Layer 3 of a small transformer language model trained on English Wikipedia (15 layers, counted from 0, width 128).
A neuron adds its activation times its output weights to the MLP's output. To switch it off is to set its activation to zero at one token and run the rest of the model.

Output weights of the MLP neurons that the questions are about. A number n stands for (n - 500) times 0.0012.
n19: 338,480,651,529,541,730,556,716,503,630,458,323,512,553,500,613,452,538,534,465,645,468,440,537,538,457,401,602,448,518,455,506,670,512,423,512,530,467,646,629,463,480,526,379,320,442,578,363,524,419,529,485,461,631,565,514,627,623,539,383,488,506,592,706,595,400,401,365,512,538,410,348,529,409,518,222,569,395,494,497,569,474,411,649,464,555,468,565,338,648,366,415,441,483,464,539,304,645,512,616,570,506,519,482,459,424,426,546,485,500,471,565,259,453,413,400,520,704,587,515,614,314,287,515,622,406,598,507
n82: 465,543,409,351,492,539,583,494,638,446,543,532,627,503,323,419,446,611,426,573,468,626,494,473,506,544,801,488,497,550,417,586,432,387,609,601,349,546,486,556,692,639,375,516,429,456,564,394,477,532,556,532,520,518,639,462,529,382,509,505,455,494,760,715,537,540,288,384,529,590,475,480,588,500,396,589,564,687,577,469,503,556,429,520,457,313,570,469,539,468,469,419,523,511,362,522,459,323,480,392,418,422,512,463,551,401,481,564,675,526,455,472,341,433,372,497,659,397,497,194,497,492,464,607,351,537,514,409
n89: 485,637,442,419,491,500,668,517,677,573,443,583,384,378,614,323,572,456,664,596,605,568,469,432,503,491,479,628,433,457,530,491,396,732,596,344,533,512,587,494,562,255,494,489,351,385,353,466,461,455,584,426,305,521,589,520,437,467,567,415,358,385,492,464,441,611,514,546,416,465,647,503,517,576,579,442,461,546,349,722,548,468,441,515,298,454,500,497,333,519,361,374,378,451,545,357,728,530,459,576,343,590,405,567,477,485,443,578,518,359,335,550,492,596,511,545,358,316,467,415,583,435,314,517,551,471,288,582
n108: 293,601,543,292,646,506,573,470,525,561,386,543,364,560,454,480,370,796,406,449,517,476,417,401,435,566,405,485,741,450,574,415,573,416,643,683,640,410,527,554,458,473,497,561,412,447,572,523,506,506,524,568,494,293,443,387,587,519,596,349,423,531,512,500,540,646,395,462,494,491,665,445,606,386,518,437,556,422,309,464,602,305,506,509,494,633,467,384,530,483,466,730,455,599,198,460,512,385,443,661,303,460,538,343,672,569,515,467,340,444,554,485,568,323,488,544,684,537,351,506,389,538,635,365,513,515,521,443
n122: 728,346,273,371,410,384,492,554,655,350,420,592,594,652,415,504,362,446,557,488,400,290,481,628,714,138,451,376,652,590,536,738,414,335,753,446,540,270,434,320,525,573,546,604,598,334,357,674,619,567,504,548,647,618,311,628,428,524,457,526,421,528,418,456,610,493,446,175,323,629,717,544,363,560,657,638,572,461,554,531,564,531,583,496,556,271,621,468,369,518,583,480,410,349,468,443,263,753,578,500,366,416,327,562,266,347,523,581,572,500,240,378,673,675,527,326,630,616,641,681,288,408,558,352,699,449,377,587
n196: 637,424,523,681,566,555,586,481,574,613,363,483,522,596,657,373,442,567,521,546,672,463,521,410,679,476,468,357,474,663,455,644,687,455,436,533,506,452,585,385,628,519,573,440,629,531,568,415,589,490,549,419,481,366,405,487,351,508,365,337,604,486,336,672,630,378,514,452,325,533,427,522,457,418,393,547,494,527,523,524,629,489,528,450,486,615,420,384,614,577,544,647,426,467,517,345,444,587,576,518,537,528,283,519,505,390,487,570,489,607,432,398,394,492,397,537,588,419,518,530,514,463,322,585,656,453,506,758
n202: 476,264,681,541,485,454,651,334,356,329,497,389,561,585,535,542,506,409,585,588,389,509,500,342,465,471,537,674,475,479,533,568,254,506,466,378,398,421,442,488,351,587,488,536,532,564,462,517,491,511,480,455,652,610,463,458,518,584,455,361,519,595,564,382,603,531,410,411,503,468,546,352,466,491,535,542,717,442,646,250,689,555,661,428,452,457,315,633,460,527,636,521,649,349,518,415,768,431,590,525,600,593,583,611,427,570,566,349,545,240,509,435,533,483,474,542,487,449,461,438,455,491,534,526,330,433,378,493
n214: 540,664,358,445,453,698,310,683,513,369,452,212,462,551,574,664,439,432,269,453,370,583,458,559,546,517,612,793,500,616,800,299,339,637,554,377,553,509,343,607,618,622,496,361,684,518,454,384,270,537,500,674,327,580,482,397,553,369,233,347,387,357,533,245,616,654,352,467,434,444,356,565,475,434,586,688,412,517,514,695,535,513,392,530,613,500,128,474,483,508,103,654,291,344,578,528,452,425,517,732,509,452,648,986,679,579,571,167,691,636,733,815,452,386,597,465,476,504,325,564,522,496,523,453,270,364,366,605
n230: 480,596,667,562,572,441,405,640,379,518,522,542,631,506,341,497,518,483,615,646,408,442,537,622,453,423,451,465,293,405,627,559,241,474,277,665,516,503,313,525,374,244,568,566,538,318,460,615,506,586,516,564,611,669,474,407,394,439,455,420,232,627,440,568,494,456,543,448,516,321,466,323,552,612,544,482,580,624,550,441,397,565,516,554,203,372,559,670,392,567,649,606,497,451,484,535,734,317,593,436,717,417,461,428,406,494,497,429,580,410,419,689,450,574,454,503,420,404,506,450,510,433,590,531,306,481,456,542
n240: 442,559,353,416,427,616,526,405,497,443,660,348,615,436,503,540,395,395,500,469,481,536,637,473,617,450,468,497,656,441,583,568,388,445,595,631,471,509,506,520,464,536,653,422,604,520,677,511,431,578,649,703,537,529,444,608,667,359,559,460,461,674,481,459,313,633,400,569,387,579,634,543,563,492,517,436,359,517,375,556,497,494,543,560,348,544,472,593,550,434,406,425,508,508,629,422,639,465,575,516,491,526,618,497,410,749,555,436,529,474,486,370,627,631,492,526,366,383,516,636,342,410,599,408,247,492,463,274
n266: 580,543,535,447,511,674,481,476,489,429,489,448,397,334,589,663,525,619,585,466,528,456,516,355,551,361,539,614,642,605,357,358,455,557,523,350,478,271,542,497,542,445,524,444,596,605,513,528,524,452,460,614,565,494,545,421,446,601,509,625,548,513,684,516,596,621,482,477,421,441,563,484,539,641,577,376,446,497,531,597,579,511,516,710,581,456,434,644,584,396,497,268,444,686,530,662,478,538,579,579,599,568,561,529,487,366,446,563,621,440,408,369,487,437,518,500,512,395,515,337,408,490,373,479,374,352,586,542
n285: 539,445,656,683,310,673,520,471,473,343,389,385,623,640,593,532,640,433,408,251,563,374,537,452,512,596,539,438,593,443,696,581,494,396,528,474,553,725,423,557,488,463,554,552,463,476,565,647,582,467,600,409,474,452,564,544,559,418,538,391,530,620,527,681,555,426,426,497,308,457,435,407,539,533,486,511,538,623,573,557,406,611,567,477,347,598,483,352,378,578,587,349,790,534,315,458,503,639,489,573,437,515,433,437,489,595,439,562,401,571,420,401,462,523,472,509,611,614,577,382,312,500,573,494,449,374,544,648
n290: 572,512,378,318,570,489,568,549,543,372,455,387,508,505,417,466,471,525,532,564,424,442,470,562,555,393,532,476,511,495,521,500,538,569,632,469,688,471,597,482,669,462,457,554,536,382,470,495,414,471,528,411,513,545,470,275,706,421,497,490,544,607,517,574,466,505,416,425,474,410,551,461,297,595,454,505,637,531,372,480,424,487,349,521,566,500,508,490,350,478,583,394,562,447,650,594,558,400,339,411,409,389,565,533,675,545,422,429,424,455,561,505,527,441,627,580,511,649,431,443,532,470,566,474,623,485,378,848
n389: 535,545,349,619,511,482,399,492,512,537,557,474,428,721,398,524,614,307,422,536,500,538,628,380,524,588,529,534,500,657,520,666,518,554,444,641,346,414,486,553,509,601,577,444,528,586,577,586,421,553,769,370,737,587,518,412,358,406,509,429,515,404,392,500,598,518,503,508,454,383,373,579,500,677,561,346,432,486,412,376,685,561,413,511,415,565,342,388,612,482,520,354,478,643,509,426,386,437,464,456,330,517,482,619,420,554,403,401,438,494,517,396,453,701,407,420,537,486,429,567,551,449,601,530,517,586,621,506
n474: 560,424,667,634,516,419,584,427,553,696,611,542,420,179,493,595,415,554,549,446,573,425,559,369,319,594,426,490,500,710,302,440,467,516,358,601,451,523,532,398,497,758,626,415,538,507,711,429,409,533,500,533,552,351,500,583,454,366,643,536,628,432,734,648,651,554,453,341,451,609,361,639,633,602,468,527,624,411,645,465,490,424,523,425,363,509,439,760,484,673,565,323,624,462,585,486,539,493,456,557,556,556,483,370,322,549,401,487,542,438,430,436,434,601,569,615,599,471,576,439,738,506,286,487,553,529,648,664
n498: 487,472,537,426,432,408,516,510,564,441,605,704,487,673,497,440,589,514,322,497,427,503,500,408,535,563,254,549,388,281,621,298,470,560,497,382,513,255,596,455,452,570,500,331,316,420,309,450,641,442,465,283,562,507,608,615,358,563,652,473,660,513,543,507,834,460,481,522,487,297,612,373,481,540,500,518,546,545,571,344,371,522,683,559,244,453,655,617,468,326,367,517,555,548,589,500,546,424,717,584,497,302,514,596,490,417,409,395,464,361,462,487,309,487,440,447,610,516,368,510,569,607,586,388,430,449,699,651

Each question names a token from some text and the token that comes next. It shows the activations a of the neurons there, in the order above. A number n stands for (n - 500) times 0.023.

Then comes g, the gradient of the next token's log-probability with respect to the MLP's output, scaled to length 1. A neuron's effect is roughly proportional to its activation times (output weights . g). A number n stands for (n - 500) times 0.00098.

" is", then " originally"
a: 502,499,524,506,539,533,478,499,496,462,470,497,511,505,501,465
g: 459,540,584,516,608,674,413,339,407,554,500,413,457,511,526,494,392,555,737,428,523,525,527,484,507,451,451,485,542,554,539,457,396,488,447,633,515,483,351,392,313,600,489,409,437,464,624,481,509,416,508,346,621,347,555,450,507,454,466,480,532,363,244,403,474,365,461,556,560,578,401,614,482,529,519,475,644,370,534,456,352,336,463,576,513,602,671,437,373,505,485,611,434,373,449,438,460,547,404,367,517,611,496,389,507,532,569,450,383,569,545,425,574,428,479,350,507,686,493,408,435,561,359,295,533,435,337,419
Which neuron, switched off, raises the next token's probability most? n89

" a", then " job"
a: 509,174,511,500,485,504,499,494,505,515,472,516,498,502,503,491
g: 516,589,594,500,614,590,659,362,453,654,514,521,504,459,494,470,471,474,342,488,477,417,421,520,582,488,517,573,515,722,436,478,353,442,446,610,647,442,543,456,344,562,620,600,570,417,575,574,555,341,535,541,614,412,554,524,526,396,376,631,515,456,463,452,332,557,219,377,433,480,498,462,419,698,568,579,478,584,469,502,651,436,584,567,591,500,457,516,678,504,511,584,361,542,532,417,460,547,367,358,603,553,562,353,585,353,586,524,506,585,335,552,498,469,443,528,549,461,476,618,505,527,768,476,436,473,550,472
Which neuron, switched off, raises the next token's probability most? n82

" orchestra", then "."
a: 501,510,481,494,500,547,384,588,471,515,510,538,504,473,502,503
g: 594,600,441,365,572,624,459,541,533,603,429,609,641,578,528,260,471,509,443,573,554,410,499,549,620,629,509,463,641,709,594,268,464,612,476,737,541,609,500,561,479,393,454,682,634,469,546,586,458,375,456,582,642,473,381,557,565,535,372,464,476,445,532,597,513,542,461,536,457,665,459,518,533,580,517,560,487,582,594,444,506,507,397,371,588,546,364,522,525,418,471,502,467,640,515,582,545,340,555,450,541,453,431,475,588,413,603,406,454,612,363,559,625,483,450,717,476,384,569,503,416,453,562,498,283,484,469,513
Which neuron, switched off, lowers the next token's probability most? n214

" Song", then " Festival"
a: 459,515,499,496,504,534,497,540,500,495,503,490,491,531,455,523
g: 658,663,374,370,386,708,400,517,499,439,509,383,506,384,444,443,521,564,510,474,352,348,452,673,518,506,514,560,492,545,470,420,544,503,417,403,551,397,665,262,477,417,538,576,481,437,414,465,537,558,640,393,345,545,404,481,376,556,398,586,582,531,523,519,468,448,468,594,501,439,581,383,414,477,428,402,532,527,464,441,411,539,681,509,373,534,552,540,623,436,614,620,434,470,675,433,475,491,404,426,681,589,509,515,661,561,550,627,521,538,445,418,518,484,437,616,434,562,514,282,474,467,536,484,602,700,409,668
Which neuron, switched off, raises the next token's probability most? n389

" who", then " had"
a: 501,507,491,511,500,817,484,500,537,502,493,517,431,582,500,512
g: 626,440,640,512,593,401,338,380,429,478,464,446,594,563,523,585,609,576,646,558,574,462,472,523,493,438,490,502,502,736,507,418,489,425,549,457,511,671,452,554,463,440,506,469,543,536,371,446,524,569,388,492,451,367,574,471,409,429,737,547,677,532,449,496,582,553,518,415,511,550,557,343,518,520,531,421,620,518,475,574,484,464,703,761,580,451,469,593,645,465,471,546,613,355,662,389,518,457,515,413,678,611,488,328,361,463,457,498,568,364,524,695,464,559,438,512,549,503,377,413,546,517,413,477,633,634,541,362
Which neuron, switched off, raises the next token's probability most? n389

"1", then "3"
a: 511,519,499,588,499,472,534,502,502,489,504,526,500,572,509,499
g: 599,456,429,614,494,580,601,450,633,535,639,499,633,463,554,554,401,225,456,476,503,535,436,557,353,439,606,526,487,415,589,567,532,553,578,460,522,590,386,579,543,499,406,650,549,277,515,465,596,356,448,585,369,439,560,606,472,482,615,553,610,549,655,457,519,466,362,428,384,582,508,412,443,472,436,558,504,723,470,433,524,519,457,553,544,428,415,343,485,572,337,483,407,340,665,491,507,551,632,528,588,539,574,610,383,476,651,515,435,654,579,394,508,599,540,452,512,575,397,225,431,425,553,562,490,478,460,449
Which neuron, switched off, raises the next token's probability most? n108

" Away", then "\""
a: 513,499,502,527,500,639,399,494,508,497,513,502,536,552,335,512
g: 590,379,467,572,566,531,374,512,587,452,477,478,558,527,523,572,493,666,475,511,523,558,401,399,511,401,465,445,507,617,449,705,548,802,655,436,505,656,437,673,507,453,377,436,554,683,467,428,433,571,321,672,381,567,521,523,485,547,519,525,505,504,244,486,399,534,464,528,428,558,458,637,432,488,480,393,555,540,342,373,601,443,434,417,514,495,366,484,501,419,498,525,527,379,379,492,510,426,450,424,281,758,401,473,562,400,508,449,660,454,552,527,459,436,439,521,598,448,489,409,449,451,390,478,449,495,406,409
Which neuron, switched off, lowers the next token's probability most? n474

" (", then "track"
a: 501,508,504,497,499,546,505,493,499,490,507,545,513,504,500,496
g: 451,500,578,376,577,567,464,496,416,462,458,525,542,366,399,552,584,545,320,508,561,457,634,427,452,550,526,482,448,409,360,649,554,440,546,483,599,616,418,402,464,450,533,439,387,473,406,535,403,525,560,397,502,430,510,602,415,489,459,480,479,400,578,432,519,521,382,570,229,470,566,436,434,485,415,402,572,549,506,494,414,529,557,569,385,397,523,723,662,434,505,664,463,399,498,434,455,646,345,497,497,359,561,343,380,420,428,371,563,553,319,467,650,471,514,635,522,334,536,368,561,409,688,606,631,468,332,620
Which neuron, switched off, lowers the next token's probability most? n285

",", then " working"
a: 504,545,498,570,504,388,492,500,498,504,494,508,502,491,490,511
g: 471,436,624,480,568,556,681,433,527,589,649,530,485,504,519,515,440,480,436,539,520,432,511,435,477,401,484,402,446,583,561,471,462,302,436,511,600,381,515,460,550,373,450,507,510,626,560,503,509,478,556,502,419,417,418,575,639,619,265,598,463,473,591,510,463,458,447,308,368,528,449,474,601,388,525,580,696,485,535,579,369,482,380,347,617,542,354,343,599,468,576,630,441,298,356,524,595,387,440,455,546,644,376,522,386,621,678,566,483,314,411,442,477,429,452,613,447,536,478,398,571,516,669,539,629,610,420,547
Which neuron, switched off, raises the next token's probability most? n196

"il", then " They"
a: 486,493,500,510,514,489,521,415,514,483,478,494,502,527,488,498
g: 698,543,589,424,501,419,407,446,706,445,388,546,628,704,489,474,518,438,434,474,612,283,716,436,482,577,453,582,361,451,397,516,502,374,546,439,536,575,400,377,522,363,517,547,605,517,439,384,529,365,357,591,486,495,554,521,407,632,680,516,743,561,457,634,335,466,577,496,358,647,510,523,529,507,578,514,497,607,467,463,507,543,450,457,365,478,497,469,578,589,562,402,517,372,374,543,556,546,599,327,607,424,572,481,454,623,431,530,478,419,538,654,598,461,385,503,529,501,605,517,477,662,446,473,558,539,431,506
Which neuron, switched off, lowers the next token's probability most? n214

" persuade", then "s"
a: 506,547,500,500,501,531,456,499,515,442,501,527,518,439,506,516
g: 444,566,400,532,407,347,368,318,577,498,510,679,583,545,475,442,491,477,541,447,507,533,561,313,622,380,537,599,475,424,544,510,520,554,509,340,638,364,588,350,537,561,555,543,534,712,577,636,445,469,596,717,703,543,477,616,565,515,516,488,576,519,588,604,595,368,495,467,388,508,478,580,811,463,432,553,577,509,489,570,478,473,640,300,566,466,594,390,523,497,473,519,579,710,392,477,557,575,468,523,422,520,547,565,394,609,505,410,508,636,683,542,432,442,483,465,430,438,488,450,490,578,546,561,607,480,467,531
Which neuron, switched off, raises the next token's probability most? n389

" Jimmy", then " return"
a: 520,500,501,504,497,563,522,498,512,492,503,522,470,978,478,514
g: 460,498,454,593,399,592,587,454,513,550,567,563,457,692,466,372,405,535,443,496,593,338,609,463,463,495,590,644,436,402,389,585,400,476,601,559,491,357,506,578,457,454,360,543,586,395,557,652,463,392,462,488,533,617,577,466,571,558,309,539,565,535,459,529,475,428,395,557,501,538,618,550,469,522,548,594,481,522,643,367,516,728,521,289,429,407,657,325,573,538,423,489,395,474,467,567,443,522,300,355,640,616,484,406,516,597,539,460,617,554,432,323,517,608,558,626,396,559,389,617,565,582,443,342,504,563,651,537
Which neuron, switched off, lowers the next token's probability most? n389

" show", then ","
a: 500,544,493,496,513,513,419,627,500,522,468,581,499,473,505,500
g: 524,595,487,480,475,458,389,524,632,475,477,622,451,490,389,442,484,744,550,544,490,411,301,388,417,537,536,523,575,566,586,559,536,473,390,416,510,522,569,699,492,556,572,461,608,471,560,444,544,337,522,457,430,411,456,538,371,519,503,569,569,550,363,661,707,620,558,511,400,456,545,578,333,596,423,470,376,478,417,299,749,524,504,639,484,548,553,467,588,522,596,681,481,578,575,594,510,610,402,459,589,584,377,464,531,381,558,331,644,584,739,437,495,415,484,494,453,471,542,493,457,572,415,535,549,592,392,445
Which neuron, switched off, lowers the next token's probability most? n202

" is", then " another"
a: 505,506,499,498,538,496,483,525,501,461,506,498,505,498,500,496
g: 457,426,486,401,509,465,640,597,474,464,460,469,543,535,509,548,467,431,559,625,389,658,490,446,495,609,450,514,410,541,407,449,576,445,661,677,607,449,570,626,579,600,442,385,585,569,563,618,453,391,509,536,556,516,565,289,542,484,479,511,603,359,631,581,573,550,416,558,489,417,325,640,544,494,472,340,506,593,531,601,560,374,433,662,596,584,491,653,360,504,593,686,445,317,310,502,698,421,466,496,565,542,580,694,533,585,429,405,613,536,604,566,421,475,497,532,524,440,485,305,373,533,601,461,393,461,569,476
Which neuron, switched off, raises the next token's probability most? n122

" Ba", then " Al"
a: 507,502,505,510,510,547,565,506,501,490,500,497,553,768,498,402
g: 476,612,393,544,506,666,405,403,523,448,454,560,593,459,545,385,441,328,499,474,424,338,500,559,513,486,537,515,593,524,481,541,480,536,611,705,467,498,464,502,425,363,491,430,556,475,482,440,618,578,448,564,625,343,342,613,449,543,673,614,472,626,650,527,644,643,482,521,451,706,600,503,557,573,512,581,414,522,478,590,527,514,453,564,499,540,497,244,447,423,579,410,355,508,563,544,511,554,681,468,685,372,565,640,692,393,553,398,384,676,482,429,525,436,373,435,583,545,451,545,372,549,538,515,516,485,458,666
Which neuron, switched off, raises the next token's probability most? n202

" that", then " Will"
a: 500,505,500,528,497,512,511,500,502,499,499,530,480,523,495,502
g: 529,578,487,349,571,436,539,406,536,533,487,449,532,611,469,478,452,597,547,279,545,582,507,561,448,426,619,533,580,545,446,603,486,443,521,578,691,725,497,451,480,525,509,440,529,420,426,430,535,576,497,514,533,548,424,304,465,554,453,492,448,450,579,532,570,463,556,586,501,611,717,392,573,472,485,432,524,509,491,526,513,561,517,572,388,525,636,560,550,483,570,650,504,404,377,476,429,355,240,492,358,713,397,501,690,600,376,652,542,692,757,553,469,467,478,662,520,549,623,481,461,456,514,617,634,499,532,403
Which neuron, switched off, lowers the next token's probability most? n108

"s", then "\n"
a: 371,499,510,514,503,495,497,504,229,502,425,554,503,496,496,498
g: 513,547,430,464,512,500,519,609,489,362,603,533,478,618,496,472,444,591,608,644,617,641,451,551,465,526,554,513,560,400,573,484,485,552,559,342,477,459,450,687,541,424,409,356,638,445,517,679,432,388,557,401,417,662,478,538,490,390,618,542,298,474,433,229,397,400,442,452,637,483,574,402,552,538,495,398,384,446,505,356,393,573,474,527,432,449,344,413,380,554,356,627,513,499,459,449,366,480,415,488,506,372,571,380,439,423,350,315,386,511,378,407,417,541,471,376,491,417,702,436,589,478,557,431,486,518,564,444
Which neuron, switched off, raises the next token's probability most? n230

"P", then "K"
a: 518,623,851,499,497,470,525,485,499,493,500,509,526,375,500,500
g: 517,594,653,377,561,490,545,341,527,621,322,515,537,574,618,455,584,374,470,399,576,536,554,612,415,592,566,472,521,533,578,377,480,548,555,412,543,430,589,720,623,695,386,646,461,427,533,539,531,670,555,534,440,542,413,708,432,344,571,482,468,527,500,265,469,545,567,452,361,562,426,576,649,544,546,381,640,583,722,483,505,463,436,611,437,486,689,498,574,445,595,567,530,411,551,561,511,492,480,613,457,661,511,441,474,472,598,522,430,396,436,516,384,641,532,489,476,490,406,477,416,461,365,642,500,500,486,379
Which neuron, switched off, lowers the next token's probability most? n89

" ", then "4"
a: 492,549,492,504,501,380,487,503,503,500,494,495,494,520,493,503
g: 599,454,533,670,475,387,451,643,462,584,618,467,624,332,557,588,401,323,432,514,496,456,615,431,436,461,592,518,375,460,588,613,465,529,475,405,460,535,557,491,651,581,593,474,512,364,350,403,456,383,380,450,532,690,474,615,626,408,678,501,383,572,574,400,501,509,350,513,416,498,543,497,523,603,608,552,502,431,360,503,426,463,779,571,421,388,476,374,546,587,464,503,509,545,521,479,450,736,508,571,367,572,607,533,450,502,417,431,386,468,334,688,474,592,486,369,392,463,414,471,458,514,501,545,469,555,362,525
Which neuron, switched off, lowers the next token's probability most? n196

"'", then "T"
a: 509,538,501,500,499,504,457,499,480,491,509,502,492,504,506,504
g: 372,526,349,424,506,719,677,398,635,478,419,419,416,662,515,513,536,664,540,499,503,542,624,550,557,276,720,384,482,417,499,456,498,574,607,344,486,536,380,488,471,553,366,462,267,543,420,541,439,505,565,492,600,359,499,612,553,621,341,438,439,406,555,617,402,336,497,451,621,578,715,542,611,538,353,502,535,436,579,533,486,498,451,470,458,501,452,510,367,505,528,470,433,542,602,585,458,503,359,451,412,567,694,518,408,510,522,556,469,528,355,507,605,508,458,580,484,531,475,467,479,699,569,575,490,539,535,566
Which neuron, switched off, lowers the next token's probability most? n82

" Jimmy", then " and"
a: 522,500,501,504,495,574,545,500,503,498,503,533,477,946,469,514
g: 494,637,466,586,426,443,467,526,487,442,619,512,496,482,418,443,548,592,376,557,533,406,533,464,567,573,552,538,406,367,361,598,446,496,611,495,517,500,640,424,421,403,455,517,612,275,472,580,466,489,532,586,521,638,620,491,541,508,252,495,434,490,500,460,514,495,362,602,477,539,557,634,375,544,377,601,509,503,399,509,412,640,396,420,394,438,276,617,659,461,466,500,408,473,562,496,409,393,460,386,554,673,521,404,655,420,479,560,511,591,574,489,454,510,507,539,477,665,458,635,620,602,512,548,204,610,716,527
Which neuron, switched off, lowers the next token's probability most? n389

" stage", then " musical"
a: 497,559,501,502,499,502,509,503,510,452,486,517,550,506,503,497
g: 578,401,442,427,526,458,680,555,426,388,454,497,504,403,509,508,453,520,437,520,452,542,396,505,527,516,615,446,437,475,451,499,569,482,454,498,476,318,560,600,322,465,574,598,532,334,280,521,643,526,465,359,595,371,500,390,419,621,490,543,518,498,378,294,566,416,486,472,491,589,494,614,572,577,428,408,445,479,510,477,518,638,598,654,357,465,413,503,400,516,582,323,522,428,273,548,516,638,483,550,456,319,348,354,582,605,522,707,408,689,485,391,575,434,524,441,512,455,408,460,566,412,429,536,548,621,582,647
Which neuron, switched off, lowers the next token's probability most? n240

" is", then " paid"
a: 511,524,497,507,597,461,489,502,509,452,511,495,503,494,499,499
g: 399,513,583,450,441,546,421,478,424,555,408,504,438,320,478,476,524,285,647,478,450,400,266,659,484,387,608,516,556,519,486,507,459,461,496,508,486,422,476,508,504,447,477,646,369,408,586,448,484,520,462,566,466,440,545,684,392,555,231,576,561,274,665,693,300,488,455,515,392,580,490,525,498,489,497,502,469,490,555,386,470,548,738,522,574,505,539,303,475,498,512,632,552,343,604,477,377,576,431,405,306,682,489,363,561,461,602,516,496,510,440,450,499,536,503,622,529,537,544,503,476,497,478,398,402,558,515,533
Which neuron, switched off, lowers the next token's probability most? n122

",", then " is"
a: 500,616,498,559,497,404,498,503,504,500,498,504,497,494,499,504
g: 654,402,451,487,498,549,479,507,497,506,410,528,546,489,439,504,472,454,387,453,543,612,552,283,599,391,519,540,464,672,505,624,444,369,540,489,416,532,489,588,557,382,359,383,637,460,577,571,562,437,586,613,458,600,557,451,582,551,477,509,581,498,382,500,582,432,473,580,579,597,460,521,636,484,462,525,609,477,491,620,524,359,671,503,394,445,459,388,564,561,536,452,489,540,616,676,519,336,430,396,424,396,502,544,193,580,474,210,463,426,563,559,393,521,403,631,416,684,462,612,497,544,493,500,275,477,606,496
Which neuron, switched off, raises the next token's probability most? n108

" Sa", then "ison"
a: 500,507,489,560,502,511,527,495,500,483,502,496,542,611,498,455
g: 697,465,420,467,426,509,494,374,656,424,375,521,539,278,435,372,614,519,679,410,453,452,561,581,552,718,369,518,469,523,522,457,454,559,448,586,457,501,572,520,563,538,484,532,541,666,392,416,400,504,439,499,470,560,450,589,404,478,552,497,554,531,323,574,581,493,585,491,493,549,533,608,573,629,626,424,430,431,522,496,456,516,343,475,567,484,621,451,256,458,518,501,491,553,424,422,455,503,556,395,345,574,555,386,703,482,561,510,509,445,524,542,494,436,416,672,408,506,581,281,585,437,420,451,206,635,564,537
Which neuron, switched off, raises the next token's probability most? n108

" and", then " Mary"
a: 500,511,492,498,498,567,528,505,500,494,510,508,513,532,496,479
g: 409,397,408,579,551,695,476,486,454,554,566,486,597,428,481,557,561,355,534,555,515,522,286,639,476,451,569,530,514,377,482,438,485,432,691,465,410,461,635,292,367,580,415,499,486,428,504,453,572,454,431,330,553,508,554,410,532,584,648,556,401,637,538,607,425,528,520,540,358,682,521,514,364,493,523,444,488,486,360,487,411,554,597,409,613,479,490,627,575,448,306,507,500,438,396,466,301,391,629,571,405,510,581,477,465,538,437,407,476,395,450,542,536,482,621,670,474,472,569,449,666,476,631,520,384,250,396,449
Which neuron, switched off, raises the next token's probability most? n196